Layer 4 of a small transformer language model trained on English Wikipedia (8 layers, counted from 0, width 96).
A neuron's activation on a vector x is GELU(weights . x), where the dot is the dot product.

Input weights of the MLP neurons that the questions are about. A number n stands for n times 0.0045.
n5: -3 19 -20 16 21 15 -3 4 1 -28 42 13 8 -20 34 17 12 14 -34 8 18 -7 -3 16 -46 -5 -11 13 -26 15 -23 2 15 -9 38 -10 -28 18 11 -9 -11 -15 7 24 -9 -2 -6 32 -8 0 -17 -4 4 -8 -2 -11 -5 33 4 2 24 -18 11 -2 43 -15 18 -20 19 -26 -22 -13 -27 6 -1 -11 0 12 -19 16 41 -6 13 7 10 1 28 -17 -21 -16 -6 -9 -10 -3 20 -30
n16: 9 10 10 0 18 15 42 22 -2 6 -38 -7 25 -10 -10 1 3 -1 -25 -1 -16 -23 45 25 1 15 -12 -36 28 6 -24 4 31 -2 -2 -2 -8 8 19 8 -9 21 0 -11 -18 3 6 -3 19 -9 20 15 -23 18 -3 14 -23 4 18 -17 47 3 -22 -21 10 -23 -30 -4 -19 16 17 -6 5 -11 -44 28 0 -6 28 -4 -2 1 9 -6 -5 -42 27 -21 2 -13 -26 4 -7 -11 -26 39
n91: -14 7 19 -23 6 -7 -12 -9 19 -10 17 13 -16 3 0 -5 -30 7 5 -19 14 -23 -1 7 -18 22 -2 -2 3 29 6 3 -11 2 -12 22 9 -14 -37 -9 18 14 6 -3 15 20 -2 15 10 -21 10 -10 -8 -19 -21 -13 11 -4 12 8 -30 15 17 11 6 1 6 -11 -1 11 -12 4 -5 2 30 2 -12 5 -27 10 19 -17 32 12 8 -14 -3 -17 2 4 -2 8 -2 0 -27 4
n100: 32 -9 -27 -11 17 -11 14 26 15 -13 -3 -8 16 5 -12 21 -9 10 -15 3 -24 37 -3 49 -14 -10 -14 19 19 -17 11 -2 49 -5 -18 6 -8 7 -40 22 29 -37 29 9 -1 -37 24 8 -28 -39 28 -2 0 -21 15 -28 6 8 -25 4 19 -23 4 5 34 -4 15 -19 16 -19 -27 -10 -11 -8 -8 -1 -23 -19 10 -33 -6 13 -7 9 30 -9 1 -24 48 25 42 -8 6 27 -32 -23
n121: -18 2 -8 -19 34 29 19 15 2 9 -46 -17 -13 -13 1 43 15 12 6 -36 -1 -11 -20 11 -6 0 -30 -21 12 -13 -3 4 -14 18 -18 34 12 -12 24 -17 -5 -8 8 9 -2 -32 21 12 -2 -24 13 -15 -25 -1 16 3 -15 -3 6 18 28 -2 -9 -22 17 -36 -27 1 -27 12 18 9 -10 -4 12 1 -19 6 8 10 -11 6 4 16 32 7 8 40 4 -13 -15 -21 -3 7 -5 -34
n128: -36 14 28 9 -26 -3 19 39 -3 10 -2 -3 -2 17 -14 23 -27 12 -18 -38 2 14 10 -31 1 5 13 -8 30 3 -19 22 -15 25 6 -3 2 17 30 -10 28 3 -22 -14 7 -11 16 10 -35 10 -22 -5 6 -1 18 3 -10 -22 -7 -5 7 0 8 -13 -24 -47 -41 14 -24 43 37 51 1 -2 -14 -3 5 39 -38 4 -31 6 -28 -4 12 -15 -20 -1 -1 9 -31 -7 2 -3 -13 4
n133: 4 14 -12 -7 -12 -7 -27 38 40 -6 -3 30 -2 11 -6 25 15 24 -18 -3 -18 7 13 -4 13 4 -39 -16 -22 34 9 18 7 -38 -4 25 9 -33 -3 -41 2 5 -19 34 -9 -15 -16 1 9 -17 15 27 2 -3 -15 23 -23 -21 29 -4 54 -2 -17 26 -34 8 -21 -5 1 31 -9 0 -1 -24 -4 -2 -19 -5 -23 -40 58 12 -3 -14 6 3 18 -18 3 10 7 18 -14 -1 -4 -8
n138: 27 -24 36 -6 -5 -40 6 28 5 7 10 -12 -25 2 5 23 34 50 10 -9 20 46 3 4 5 -47 1 4 -26 -13 -43 17 -26 31 -11 -33 -53 6 14 2 19 -34 -10 2 -9 15 -10 50 15 4 -12 24 37 -12 4 -26 -13 -2 -19 11 32 1 -7 -47 21 3 -20 -16 8 11 -24 35 -28 35 -10 10 3 -19 -36 -30 -7 41 -4 10 -5 12 4 1 -36 19 1 -9 13 -18 -24 -1
n172: 29 3 -7 13 -11 -11 6 26 19 -3 28 37 33 -1 -5 -7 26 11 -53 20 -30 8 -6 28 -21 -3 -15 -6 -13 -3 -10 3 27 -57 -4 -15 -5 30 13 -1 27 -8 2 28 -26 -1 -23 -11 -18 -15 13 9 1 -21 17 -7 -1 43 -5 42 13 -6 -36 12 2 -3 -1 -2 -28 -7 -10 0 7 4 -27 -29 -57 -18 5 -7 9 -9 -19 20 25 -10 48 6 -3 -12 3 35 -3 27 -9 44
n176: -34 -1 38 6 46 53 34 9 -8 20 -4 5 -22 -6 -5 15 -40 -4 20 -46 -19 -14 15 4 -1 7 -4 5 40 14 10 33 0 11 -27 6 -18 18 -20 -29 44 -3 51 4 31 -26 18 13 6 -10 -33 -4 4 8 -19 -2 -28 1 -5 -23 -1 -30 -1 -2 -24 2 -34 -8 -29 23 28 7 14 -3 -41 -12 -15 24 -17 -15 -3 13 33 -33 -21 36 -7 42 2 -26 7 -29 -3 18 -34 -28
n177: -20 39 24 13 -1 -2 9 30 -5 9 -21 -5 -14 -42 26 -9 -19 -17 18 -4 8 43 -16 8 -9 1 -24 -20 -15 -7 -17 4 29 -27 18 -20 -21 -3 12 -6 16 -5 -38 16 6 -5 -8 -18 -3 -27 21 12 0 -31 -30 1 -9 -14 21 -9 -1 7 -14 -27 9 3 6 -2 -3 11 19 -10 25 11 4 35 -3 24 -32 -9 25 -10 -32 6 -9 -16 17 -8 19 26 -8 50 -10 1 -2 20
n178: -11 -4 14 45 13 12 -6 11 -18 -16 28 -18 -24 11 11 -6 8 11 -1 28 -8 33 -24 8 17 -26 10 -18 4 1 -41 2 11 -1 12 1 -10 -46 35 -23 15 -9 30 12 2 -18 -7 9 7 6 -11 14 47 -27 -2 31 12 -15 3 21 15 -2 -18 -1 9 -4 3 -65 -20 -29 1 0 -27 -14 -15 -26 -13 -15 13 -37 -3 16 -11 17 -13 3 7 -14 -35 31 23 28 25 -1 4 -16
n181: 5 -15 -22 18 31 9 -14 27 25 -1 27 -24 -50 16 3 3 9 38 18 -1 -25 16 12 6 -52 -7 10 -12 -16 8 -23 10 30 28 -36 4 -32 -39 3 3 -5 -3 4 -7 -4 -36 -4 25 -20 13 1 19 -8 -56 -3 -6 -1 18 16 45 -31 7 1 -28 -28 6 5 -17 -46 1 -21 30 2 -3 0 7 -23 -15 11 -27 34 15 22 21 -5 12 3 -21 31 10 33 -39 19 -55 0 -18
n182: 11 59 49 -9 44 4 7 0 -5 17 -11 -27 15 -20 9 -11 21 7 1 2 16 -14 -4 3 32 -5 -6 11 13 -17 -7 16 -40 5 -12 9 -1 29 10 -7 10 -39 -5 -8 43 -37 21 31 -25 -31 -13 9 10 -22 10 16 16 15 -2 -12 -19 -24 -25 -4 5 3 -23 -13 3 35 8 -9 -4 9 -22 -23 -3 27 -24 -21 16 12 -1 -2 -7 -16 1 1 3 -25 2 -7 2 36 3 0
n188: -6 7 -16 36 2 14 29 4 4 -30 33 -26 -4 13 26 -3 -7 4 20 -13 15 39 11 29 23 -38 -31 15 41 9 -4 -2 29 -26 21 -3 -17 7 -8 -13 -3 -31 36 -20 -21 -21 -15 11 26 -28 16 -9 18 -37 4 -6 4 -2 -2 28 22 -9 4 7 1 17 -14 -24 -8 -9 -41 -1 -41 -41 -17 -8 -4 -8 8 20 30 28 17 -13 -20 4 -1 -16 2 -16 13 5 27 -34 -20 -24
n197: 0 11 24 32 27 -10 -7 -12 1 -4 3 13 17 11 -6 21 -5 3 -16 34 -9 -6 -14 -23 -16 -11 -30 -1 -10 -1 -10 5 8 -28 7 20 -1 40 27 -11 -2 7 -13 1 29 4 9 -2 29 -6 12 -17 -4 -13 -35 3 11 13 -27 -5 -5 15 -3 34 24 8 -16 -16 -8 -18 2 -14 1 -26 11 15 -7 9 14 -27 -1 6 -21 -4 17 -38 18 -27 38 -17 10 15 -5 -14 18 1
n219: 37 -1 -37 13 -6 -4 -32 65 24 -13 25 32 -11 8 39 13 -3 59 8 6 15 -22 -31 21 -41 -16 -14 -15 12 -13 -3 7 49 -16 3 -10 8 -31 -18 -26 12 -16 29 7 -18 26 51 24 -12 -17 -2 62 -8 -2 -1 -3 11 -11 -26 5 -32 -42 5 -11 -15 -10 -8 -21 -27 -13 -33 19 1 -25 19 -1 -8 -1 28 22 10 44 17 -15 2 -1 -8 -26 26 3 22 -10 -2 6 -28 22
n243: 19 63 -16 39 19 15 -11 15 14 -30 -1 -14 -1 -29 -16 26 -4 25 -46 -15 15 -7 31 3 -6 -33 -30 -3 -16 7 -28 -19 66 -26 30 14 -7 -3 -2 33 1 7 14 -33 -15 -14 -14 -1 -19 9 23 25 -2 -40 -12 41 -29 19 26 13 21 0 -20 22 10 9 16 -16 18 -12 -17 -5 1 -8 -16 -14 -1 -52 -10 -1 39 28 17 -20 14 -13 94 -3 -8 -7 2 -5 6 -6 -6 -30
n258: -31 30 7 -8 -19 8 8 12 23 18 -23 -5 2 -28 12 -24 -18 -2 -4 -26 -12 31 -1 -20 15 17 -14 2 16 -7 -11 16 14 9 -4 10 1 0 10 -8 8 -13 12 17 21 -7 8 -30 -9 1 12 17 -35 -1 7 3 9 20 6 4 -31 1 32 2 -10 -3 -44 12 2 49 17 0 62 17 -18 -12 -20 9 4 -5 2 11 -14 -8 16 -12 14 -19 -23 -15 -34 -21 11 -3 31 -23
n259: 19 6 -22 27 -21 -4 -22 11 51 -29 37 -38 0 8 28 -19 3 39 -64 10 21 14 13 23 -5 -41 -12 -10 -30 20 -31 1 2 -23 -8 -3 -8 7 -8 26 18 11 -5 3 28 21 -10 1 3 -16 21 -6 5 -31 -5 -17 -4 9 -29 -18 15 -64 3 6 3 -18 32 -30 8 -31 -35 -14 -10 -11 0 20 -21 16 5 -7 9 10 6 17 -8 6 19 -20 6 -35 -10 18 44 -15 8 17
n266: -7 14 9 16 12 -19 -7 43 12 -41 21 13 -11 26 36 -6 -10 27 -12 2 8 13 4 14 -60 -2 -1 10 -18 14 -19 14 84 -27 -20 -10 -9 -30 -3 16 -26 -2 35 -19 -21 43 -46 1 -23 18 15 29 23 -27 3 -35 34 -1 3 32 33 -17 5 -8 -7 -5 4 -25 5 -18 0 16 2 -13 -2 -1 -47 -29 -12 -20 26 -14 -5 26 3 8 8 -28 -21 -22 8 12 44 10 -39 -9
n276: 10 -8 4 11 4 10 -3 11 15 -18 20 4 16 -10 12 5 14 -3 -22 10 -3 2 0 -5 6 -10 -5 -14 19 -28 -2 -5 9 -23 5 17 3 19 11 7 14 -5 -7 1 15 -13 -16 -5 23 -1 6 -15 -3 -2 -11 5 -22 13 4 -8 5 21 2 3 21 -19 -25 -14 10 -13 -6 -5 2 1 9 -12 -3 2 15 -12 18 25 -9 5 -8 10 34 -11 2 -13 15 1 -11 -11 24 2
n289: 10 12 29 10 -25 41 18 26 -19 -11 -32 20 1 -7 5 -24 -8 -5 7 -16 -25 11 37 -15 15 9 -26 6 49 -3 -17 21 15 9 -10 -13 -9 19 -12 -16 44 -18 -1 12 -9 32 -15 5 11 21 -17 -20 -22 13 12 -16 15 -10 36 -19 13 10 -25 -27 -16 8 -20 -34 -5 26 50 30 49 32 8 -4 -36 -11 -13 -8 12 35 -14 7 -12 -47 -14 16 -3 10 -7 2 8 -11 -12 -11
n322: -26 2 11 7 2 35 3 7 38 4 18 24 -3 -35 7 -1 -7 -13 -1 14 8 41 29 25 -18 -41 -3 17 -18 -29 -7 12 -5 32 24 -11 -41 -13 14 2 17 -45 8 43 14 4 25 26 -43 -25 -20 35 -18 23 -7 -2 3 10 -25 -24 1 -23 -4 26 32 -30 -5 11 3 -6 31 46 4 -4 -44 32 -18 -24 -47 -32 10 88 -9 -24 21 -24 18 -18 37 -16 17 -36 -1 -7 -36 -14
n325: -8 26 10 8 -19 8 8 22 -2 -3 -72 27 9 12 2 -5 -1 7 -37 7 34 40 -8 7 27 -12 -3 -3 -10 -8 3 -3 19 -30 51 12 0 -6 -24 3 -16 0 -8 -5 -6 9 -21 7 -6 -7 26 39 -3 0 -30 -4 41 -13 -9 -21 -14 9 23 7 29 -25 -8 -4 17 24 -28 24 7 5 -6 -7 -8 9 -19 -6 -7 15 13 -2 6 -40 27 28 -32 15 -23 5 -10 -6 -27 7
n326: -26 29 53 -10 -48 -1 -12 -15 7 13 -27 3 9 -42 1 30 -7 15 -26 4 -16 17 26 5 1 -10 -2 -17 12 -8 -4 10 19 -13 14 15 7 -12 6 -8 13 4 25 10 4 -11 9 -5 -8 -8 -18 4 17 8 -6 17 -9 3 14 -29 3 -8 -22 1 17 -2 -6 2 12 15 26 -5 25 -1 4 11 4 -5 26 -28 7 19 -21 26 -13 -30 -8 -11 -16 -29 -53 -32 -4 16 -4 5
n344: -14 -2 20 5 34 4 -6 36 -19 10 -19 4 14 -5 6 -15 11 19 26 -39 -15 11 15 -6 -9 -19 8 6 46 -48 -37 23 -29 27 -22 37 -8 4 20 -18 10 -16 -6 -5 6 30 25 3 -28 -8 -2 2 26 15 -13 16 -9 7 -5 -10 14 -4 -7 1 21 -13 -3 -4 -1 30 3 4 19 3 29 -16 -6 22 -24 -21 -17 10 -12 9 -16 38 -14 26 6 -29 -22 -45 16 -22 -4 -33
n350: 12 5 -2 -28 -32 22 17 29 -18 -6 13 29 -31 -65 -44 -4 -8 17 -8 -32 -16 29 -10 -3 33 2 13 22 -31 -16 15 29 8 1 6 -15 -56 33 39 -8 -5 -2 -13 28 57 5 6 24 -12 -17 -2 3 -12 -15 18 7 -57 1 -13 -22 4 14 -6 30 10 -24 10 -24 7 44 -35 29 0 26 11 22 -34 -10 -22 -8 8 14 29 -9 -21 -45 18 13 19 5 -35 -11 8 11 -47 13
n352: 9 17 7 -18 5 -40 -46 -1 -9 -4 -1 -25 -6 5 37 -3 2 30 18 -10 18 3 11 0 -42 -1 -7 21 20 19 -3 8 -1 -9 3 -43 -17 15 10 -12 -14 -25 19 20 22 7 2 -16 -27 1 5 17 9 12 -11 -19 -4 -18 -5 68 -6 -36 32 21 -15 -3 5 -1 31 -1 -39 18 15 -16 26 -13 -22 26 14 -21 22 -3 19 28 -7 -4 -18 -32 -5 11 -13 -36 6 0 -26 35
n368: -17 15 7 -10 27 -8 49 1 42 7 -37 -33 9 4 22 -22 -13 14 -23 -3 -35 3 -1 -12 -21 -9 -34 -30 12 2 2 6 6 -10 9 -15 3 19 1 7 -17 10 -20 -4 15 -5 -24 6 -5 13 -4 -12 6 -6 -10 22 29 -4 -10 0 23 18 15 -19 18 -6 -43 9 -23 36 10 36 20 -2 23 24 -4 -26 0 4 19 2 -5 7 -17 3 -13 8 -14 -4 -2 22 -6 -20 -1 20
n373: -42 -6 -14 -20 37 -13 7 17 9 -8 -34 23 12 -26 -4 6 8 -2 22 -15 -14 -8 -23 -22 15 6 -14 18 12 1 5 17 2 8 -3 -6 4 -9 -6 -5 8 0 0 4 42 -1 -11 -2 -21 -12 -5 -9 -23 3 -15 21 -25 -4 23 -23 -12 12 0 -23 29 -4 -26 3 -3 44 11 -6 36 37 33 20 -19 2 -31 -16 5 -8 5 -22 28 4 16 10 -14 28 0 -27 13 -6 -1 31
n377: -4 17 27 -11 23 4 4 -8 35 -4 -10 1 -37 9 -25 -18 -4 13 34 -16 8 32 -9 -19 6 11 6 -16 17 -25 -6 7 6 44 6 0 -9 -16 32 -34 18 11 7 -17 2 0 -20 1 -2 -4 -13 -6 -33 1 -5 12 8 -6 9 -10 -25 -1 42 -24 0 -8 2 -10 -34 5 22 20 25 -25 -2 25 -21 -4 0 -9 -33 19 -3 11 19 2 -21 -15 -17 1 0 -12 5 12 -26 26

Each question shows a token from some text and the vector x that enters the MLP there. A number n stands for n times 0.065.

"ev": -2 -12 23 3 -29 15 -11 12 9 -5 4 27 -2 5 9 -65 8 -22 10 -11 -5 -16 23 0 13 5 19 6 7 -7 5 -54 -19 1 -37 -17 -3 -7 -1 -4 6 -25 -25 -16 29 5 -10 -19 12 10 -5 -25 5 24 24 -13 2 -3 -7 1 23 19 8 17 12 14 10 13 -5 3 -1 -40 7 -12 4 5 22 29 26 21 -8 9 -35 -11 -5 -1 -6 6 25 -4 34 11 -26 -22 9 -21
The two highest activations, in order: n289, n276

"C": -7 15 -1 -11 3 4 -10 -6 22 -10 -7 -1 8 -19 3 12 3 -19 6 -2 21 0 28 6 -9 5 -2 35 2 10 32 -61 -20 -13 -3 -1 17 26 -8 12 -33 5 15 -7 -23 2 7 1 -17 -1 -14 -5 13 7 1 3 5 -13 14 26 -6 22 -3 -9 35 6 29 41 3 7 -7 -48 -22 8 20 0 51 -1 -11 8 -10 -27 -10 -16 -11 3 -10 -4 -6 -5 -27 7 -44 1 27 -9
Which neuron lights up most? n5

"c": 15 16 -5 0 -6 19 -17 4 8 -10 -13 20 -27 28 5 -14 2 -42 9 8 25 -6 -23 4 -6 20 15 10 10 4 24 -62 -5 -32 1 -35 0 12 11 2 -6 3 13 0 -10 4 -2 -15 -4 21 2 -27 22 -26 14 -2 24 -9 -8 27 -12 8 -6 5 15 5 33 31 5 -23 -10 -24 -39 -27 5 7 43 17 4 13 -5 -32 -15 -20 -3 -8 -11 -9 -26 -11 6 28 -4 17 8 18
Which neuron fires most, and how strongly? n188, at about 0.44

"s ": 16 -2 4 -19 1 -12 -12 -7 14 7 16 13 7 16 -1 11 14 -8 8 5 -5 -5 -6 -4 21 12 24 -4 -4 -10 47 -40 -5 -3 -8 16 -4 5 -18 2 -1 8 -10 17 -2 13 -6 -3 -13 -28 -4 -5 -16 20 22 4 -1 14 -8 4 2 7 -4 3 -6 -1 23 20 -5 -8 6 0 3 0 -7 16 13 -13 6 -12 2 -9 -2 5 14 -11 4 -5 0 -2 0 3 -88 1 -6 -1
Which three neurons fire most, strongest first? n172, n133, n100

"al ": 12 12 -2 -20 -6 0 -9 14 8 33 12 -2 4 8 14 -2 -12 -24 21 -5 -13 3 -10 -7 5 26 21 8 -12 0 61 -26 3 -10 -20 -1 16 -6 -3 -6 11 6 7 -3 11 -4 -2 -22 -18 -31 1 2 -11 8 4 1 -10 8 -1 8 6 13 2 2 2 2 -10 23 -5 9 -7 -7 15 -7 9 7 9 -9 4 -5 2 -19 -4 12 13 -2 -4 4 6 -7 -5 3 -82 0 16 10
Which neuron fires most, and how strongly? n258, at about 0.63

"d": 11 26 41 -17 22 5 -1 4 -5 7 -6 -11 -14 12 -17 -2 7 -45 -8 20 9 -27 2 -35 19 7 17 -6 14 -9 15 -10 -19 1 20 -21 48 9 14 10 -7 8 -4 -6 8 -15 17 -5 15 19 -37 -18 -16 8 15 -13 12 -10 -2 -38 8 32 -17 14 4 28 -9 1 -23 5 31 -8 -9 -3 1 4 48 10 5 -10 -26 -18 -1 24 -10 4 -27 -4 9 -8 -27 4 -30 12 20 -16
Which neuron fires most, and how strongly? n182, at about 1.8

"ar": -6 -7 8 -12 18 14 18 -21 10 -6 -18 4 -14 -6 -24 3 -7 -21 16 9 -50 19 -28 -34 30 -1 43 -14 -15 18 -11 -47 -19 9 28 -3 13 21 -9 1 16 -12 21 -3 13 -4 -9 -14 27 24 -11 3 -19 6 -6 26 -4 -12 11 -16 -3 25 14 -4 1 29 -18 59 -7 -26 26 -45 -17 -31 0 4 27 6 2 14 1 -10 0 -9 9 4 5 4 3 -5 0 1 -18 1 11 12
Which neuron fires most, and how strongly? n377, at about 1

"it": -8 4 -39 17 -3 -7 19 -26 1 -19 -27 5 14 4 -11 -11 21 0 10 3 -10 -18 -15 19 -2 14 34 -2 18 25 18 -50 -3 -31 10 -13 18 12 30 5 -8 4 -16 -10 27 10 33 -33 -3 -23 -1 -14 -13 21 22 3 6 -13 7 -7 -6 45 1 13 -14 14 -18 58 13 -6 39 -7 -8 2 10 -14 -1 -18 20 -8 1 -10 -20 -1 -14 -2 7 -32 19 2 5 -15 -18 8 -27 -2
Which neuron lights up most? n16

"as ": 11 -30 -10 8 -34 0 19 -9 -17 26 27 -13 -9 16 -15 12 13 -15 25 -7 1 -2 12 -15 17 0 -2 -22 7 -6 59 -40 14 10 20 5 -15 -1 38 9 9 -11 -14 8 7 28 1 -19 2 -22 -24 5 -11 15 6 6 -1 -1 8 3 -30 20 -11 -16 -12 12 -3 42 -4 2 -19 14 32 -14 -19 4 27 1 4 5 6 -34 -2 0 4 -6 6 -14 -27 -9 15 14 -42 -12 14 -7
Which neuron lights up most? n258

"6": 6 -11 7 -19 -2 -33 15 -6 13 -3 -19 33 27 -16 -11 -7 -11 -55 12 12 9 -13 -14 17 8 -14 7 -46 11 7 17 -33 -8 -2 -4 10 25 2 -17 21 -23 33 -25 3 -12 -2 -8 -3 29 -5 17 39 13 40 -16 -8 19 -12 5 -20 -8 -2 -6 5 17 33 -19 53 -5 -3 -1 -10 12 9 -10 -6 10 4 3 12 0 -13 -11 20 -20 12 -11 2 -13 17 -1 -9 -23 -4 -5 -10
Which neuron fires most, and how strongly? n325, at about 1.4

"di": 3 -4 -46 -5 -15 -15 -40 2 -10 -13 38 4 -4 15 6 -11 15 -10 21 27 15 -22 -37 -14 -15 11 5 31 -1 3 -7 -59 -14 -4 -12 -3 0 7 -6 28 5 27 -27 -32 -2 -5 -19 -5 18 -3 10 -2 -5 15 15 -18 19 -3 40 0 -30 27 -2 11 -16 -4 31 35 5 4 -12 47 -26 -13 -18 11 13 -6 -2 -9 -22 5 8 26 6 8 0 -5 25 11 15 9 -10 -9 11 -12
Which neuron fires most, and how strongly? n181, at about 1.1

"t": -14 5 9 -11 -2 -14 16 -22 0 19 -15 -10 -3 -3 -18 -5 10 -29 -25 -14 -16 5 4 38 10 24 18 -12 15 -4 31 -57 -25 -1 -21 11 51 12 5 19 2 -16 -25 -35 -11 -12 -7 -16 13 12 -6 -32 2 8 16 -10 28 -10 -23 -28 28 15 5 10 -13 21 5 27 -1 -11 -15 -6 -2 43 35 27 25 0 11 2 -12 -34 -2 -3 8 -1 1 -36 13 -4 -5 33 -14 -4 28 7
Which neuron fires most, and how strongly? n368, at about 1.1

"ti": -27 -38 -26 2 -14 -15 -10 -5 0 -6 14 11 21 23 12 -6 12 -28 32 33 14 -14 -16 9 -24 16 18 -3 -31 8 -12 -44 20 14 -18 -5 30 3 -16 25 9 6 18 -27 -7 16 -9 11 6 13 0 5 -9 -15 53 4 8 -10 1 6 -19 14 8 -30 4 -1 29 8 -4 -15 -16 -12 -36 5 20 -24 15 1 8 -10 -11 -19 -31 -2 3 -3 -16 -19 11 12 22 30 -5 16 3 19
Which three neurons fire most, strongest first? n266, n219, n100

".": 5 -17 -19 15 -21 0 -15 -1 -2 -10 4 8 5 33 -5 -11 -23 -6 27 31 6 6 -13 26 13 19 4 9 0 -36 28 -47 8 2 -20 26 28 -3 1 10 10 33 4 33 -8 -25 3 -2 5 -34 15 6 13 4 -9 -5 -12 -27 6 -6 22 2 -11 0 7 19 22 35 -20 -18 -9 -19 -7 -23 -27 -1 43 -4 9 -17 14 -22 4 0 15 -9 5 18 -12 0 -10 10 -26 -2 1 -27
Which neuron fires most, and how strongly? n100, at about 1.1

"h": 29 2 -13 -5 -15 2 -50 5 3 -16 3 19 18 25 18 5 7 -37 5 15 -4 10 -12 7 38 -9 32 8 8 9 -1 -5 4 9 -24 -3 66 -7 2 1 -11 7 14 -3 17 -16 4 -20 10 9 -8 -22 -1 14 -23 7 -10 9 -11 17 -4 28 -4 -5 -11 16 46 26 0 -30 -30 -19 -35 11 -33 -15 9 10 7 -5 -14 -41 17 -17 -5 -3 12 -5 2 2 0 -9 -27 -5 5 20
The two highest activations, in order: n276, n172

"ter": -4 -43 6 33 -26 13 -9 2 -21 -3 31 -14 0 25 -3 -1 18 15 0 10 33 13 -16 -20 -1 18 28 -36 -21 13 -2 -93 -4 -11 -22 6 -21 -3 -24 6 13 14 3 0 10 -13 1 -20 14 19 -3 5 -17 -10 -5 15 -10 1 -12 13 -1 16 -13 -8 -4 26 29 -3 27 -11 10 -41 -3 -11 6 -11 39 16 -3 2 -5 -42 -10 4 13 -1 9 -24 5 12 21 -1 -4 14 -3 21
Which neuron lights up most? n178

"a ": 15 -12 19 -13 -10 4 1 -9 -5 43 -4 8 16 4 1 2 4 -14 4 -11 -15 -5 -19 8 24 13 22 -1 -9 -1 51 -33 -1 -11 5 15 -8 19 -6 18 0 -4 -1 12 16 7 -4 -40 0 -21 -5 8 -22 23 8 -4 -3 3 5 -3 -3 12 5 5 4 -5 1 25 -11 -9 -5 7 11 -18 20 7 16 -23 -5 -16 -6 -10 -3 5 -4 -8 15 -2 -6 6 -3 5 -75 4 13 1
The two highest activations, in order: n325, n276

"em": -31 -11 -26 21 11 -6 -41 6 3 -20 17 7 -2 39 11 -24 26 -3 -1 6 10 10 -11 -1 25 10 21 23 -1 23 45 -57 -24 12 -13 2 24 -6 7 18 -24 -9 -37 -1 -4 -11 1 6 -9 32 11 15 -6 5 -8 7 3 -10 -41 8 0 -19 1 -5 8 27 9 10 2 -32 -26 -25 -14 6 35 -12 -7 -6 -1 -4 10 11 -21 4 3 15 -15 -7 8 1 -4 5 -20 -8 33 13
Which neuron fires most, and how strongly? n259, at about 1

"ly ": 11 -2 -3 -10 0 -14 -1 -15 17 47 27 1 -5 -2 -5 -2 -2 -21 37 -11 13 33 5 7 25 -2 -11 -8 -18 -4 38 -24 5 -6 -18 3 4 -8 18 -23 4 18 -4 -18 11 4 -8 -14 -14 -9 -18 -5 3 25 20 -15 -2 -6 2 2 4 3 -17 -13 4 18 16 15 0 11 -9 -2 31 -7 10 -14 11 12 0 -4 -10 -7 -3 -2 11 -16 -14 -29 15 -9 19 2 -65 -2 14 4
Which neuron lights up most? n377

"ou": 13 -26 12 -31 -40 12 -17 -16 -7 22 -10 1 23 12 -13 -4 2 -20 1 7 -4 3 -10 -9 18 24 20 12 -17 -7 3 -21 -32 18 -13 10 40 -11 15 6 -22 -3 2 -28 -28 25 -5 14 3 28 2 15 -11 17 26 -8 14 -1 -19 -6 28 38 20 -18 14 21 -33 26 18 40 4 2 -43 3 5 -10 22 -7 -1 -19 -6 3 -28 -17 -4 16 -35 10 -2 4 0 -23 0 -4 3 18
Which neuron lights up most? n138

"Un": -1 9 4 2 13 5 3 -8 20 -8 -3 -11 -12 -3 6 4 7 -56 -11 19 -19 -18 32 9 20 22 -24 -5 -12 13 30 -79 3 4 15 -10 23 -12 3 20 -12 -5 -9 -29 -27 -2 3 -1 -14 -16 37 -13 -8 14 -17 26 0 5 -2 8 4 8 -9 0 17 15 -9 38 27 21 -2 -21 13 -14 -11 6 51 1 -9 5 -3 2 16 9 1 -19 -14 10 -15 9 -3 -15 -39 -19 41 -19
Which neuron fires most, and how strongly? n243, at about 1.5

"pr": 14 -23 2 -1 13 -2 16 -5 13 3 19 8 -10 3 -19 -35 26 -31 -23 19 4 -18 24 -27 18 42 -2 -3 8 -14 18 -32 -17 22 -11 2 12 -7 -46 -3 2 -7 15 -27 -24 -35 15 -24 -7 4 -19 -19 -9 20 -1 -36 -16 -5 -10 3 9 14 25 -4 6 18 -4 56 13 24 -25 1 3 -13 10 18 40 -8 17 0 28 2 -10 1 3 13 -19 1 10 7 18 17 -13 -3 14 -32
Which three neurons fire most, strongest first? n100, n276, n368

"s": 4 -1 7 -3 25 -11 -16 -17 0 8 0 12 -23 20 -26 -10 -2 27 -6 12 3 -11 5 -27 12 20 30 -19 -6 3 14 -66 -9 -12 -4 -11 3 0 -2 4 -11 -4 6 -5 2 13 1 -28 15 3 9 -24 30 24 -11 -5 -3 -20 -5 -16 10 6 20 14 -29 17 63 29 1 -14 -23 -20 7 10 10 -3 16 23 16 -1 -46 -2 15 13 -12 4 -9 -2 0 1 -3 15 -28 5 -7 -15
Which neuron lights up most? n352

"ers": -13 3 4 9 17 5 -28 5 -7 -10 0 30 -1 12 12 -18 -5 -4 -1 17 -14 16 -1 -7 7 5 36 9 -17 4 2 -68 -1 -22 -5 -16 10 -24 -7 -6 -10 35 -23 11 6 -1 10 -9 -3 6 13 -13 18 43 -21 19 -16 2 -10 -4 -6 28 6 11 -32 44 32 32 -2 11 -15 -31 12 1 31 5 20 1 -7 11 -40 -12 -3 38 -20 -7 10 -34 -25 -3 -16 -1 -1 -23 7 -18
Which neuron fires most, and how strongly? n91, at about 0.18

"r": 27 -28 -12 -8 7 5 -6 1 12 6 -11 -17 15 5 0 -14 27 -16 0 3 -6 -21 5 1 3 21 16 -7 -11 -1 18 -29 -23 18 19 -3 31 21 -45 -34 1 16 -34 -28 11 0 6 -37 0 -10 -1 -8 -13 -2 -16 -14 -9 -7 -15 -21 26 30 13 12 18 7 19 55 13 -18 -10 9 26 -11 -5 0 11 25 39 27 -19 -3 8 -2 -12 25 -47 -25 -13 -10 -7 0 -21 4 18 10
Which neuron lights up most? n368

"re": 7 10 -8 34 -15 3 -5 -1 -4 -15 -1 0 6 19 4 8 45 -14 13 32 -20 -15 -12 8 0 9 39 -3 -15 27 6 -54 9 14 -23 -2 -8 -2 -12 -2 -17 45 -1 -29 -24 0 4 -13 2 4 27 11 -23 3 8 -7 -4 10 0 19 -21 -8 2 0 -44 45 36 6 10 2 -16 -35 -8 5 -11 -7 20 -7 -6 3 -1 -8 -19 -3 16 -18 -20 -16 -15 11 -7 6 -15 17 -15 0
Which neuron lights up most? n266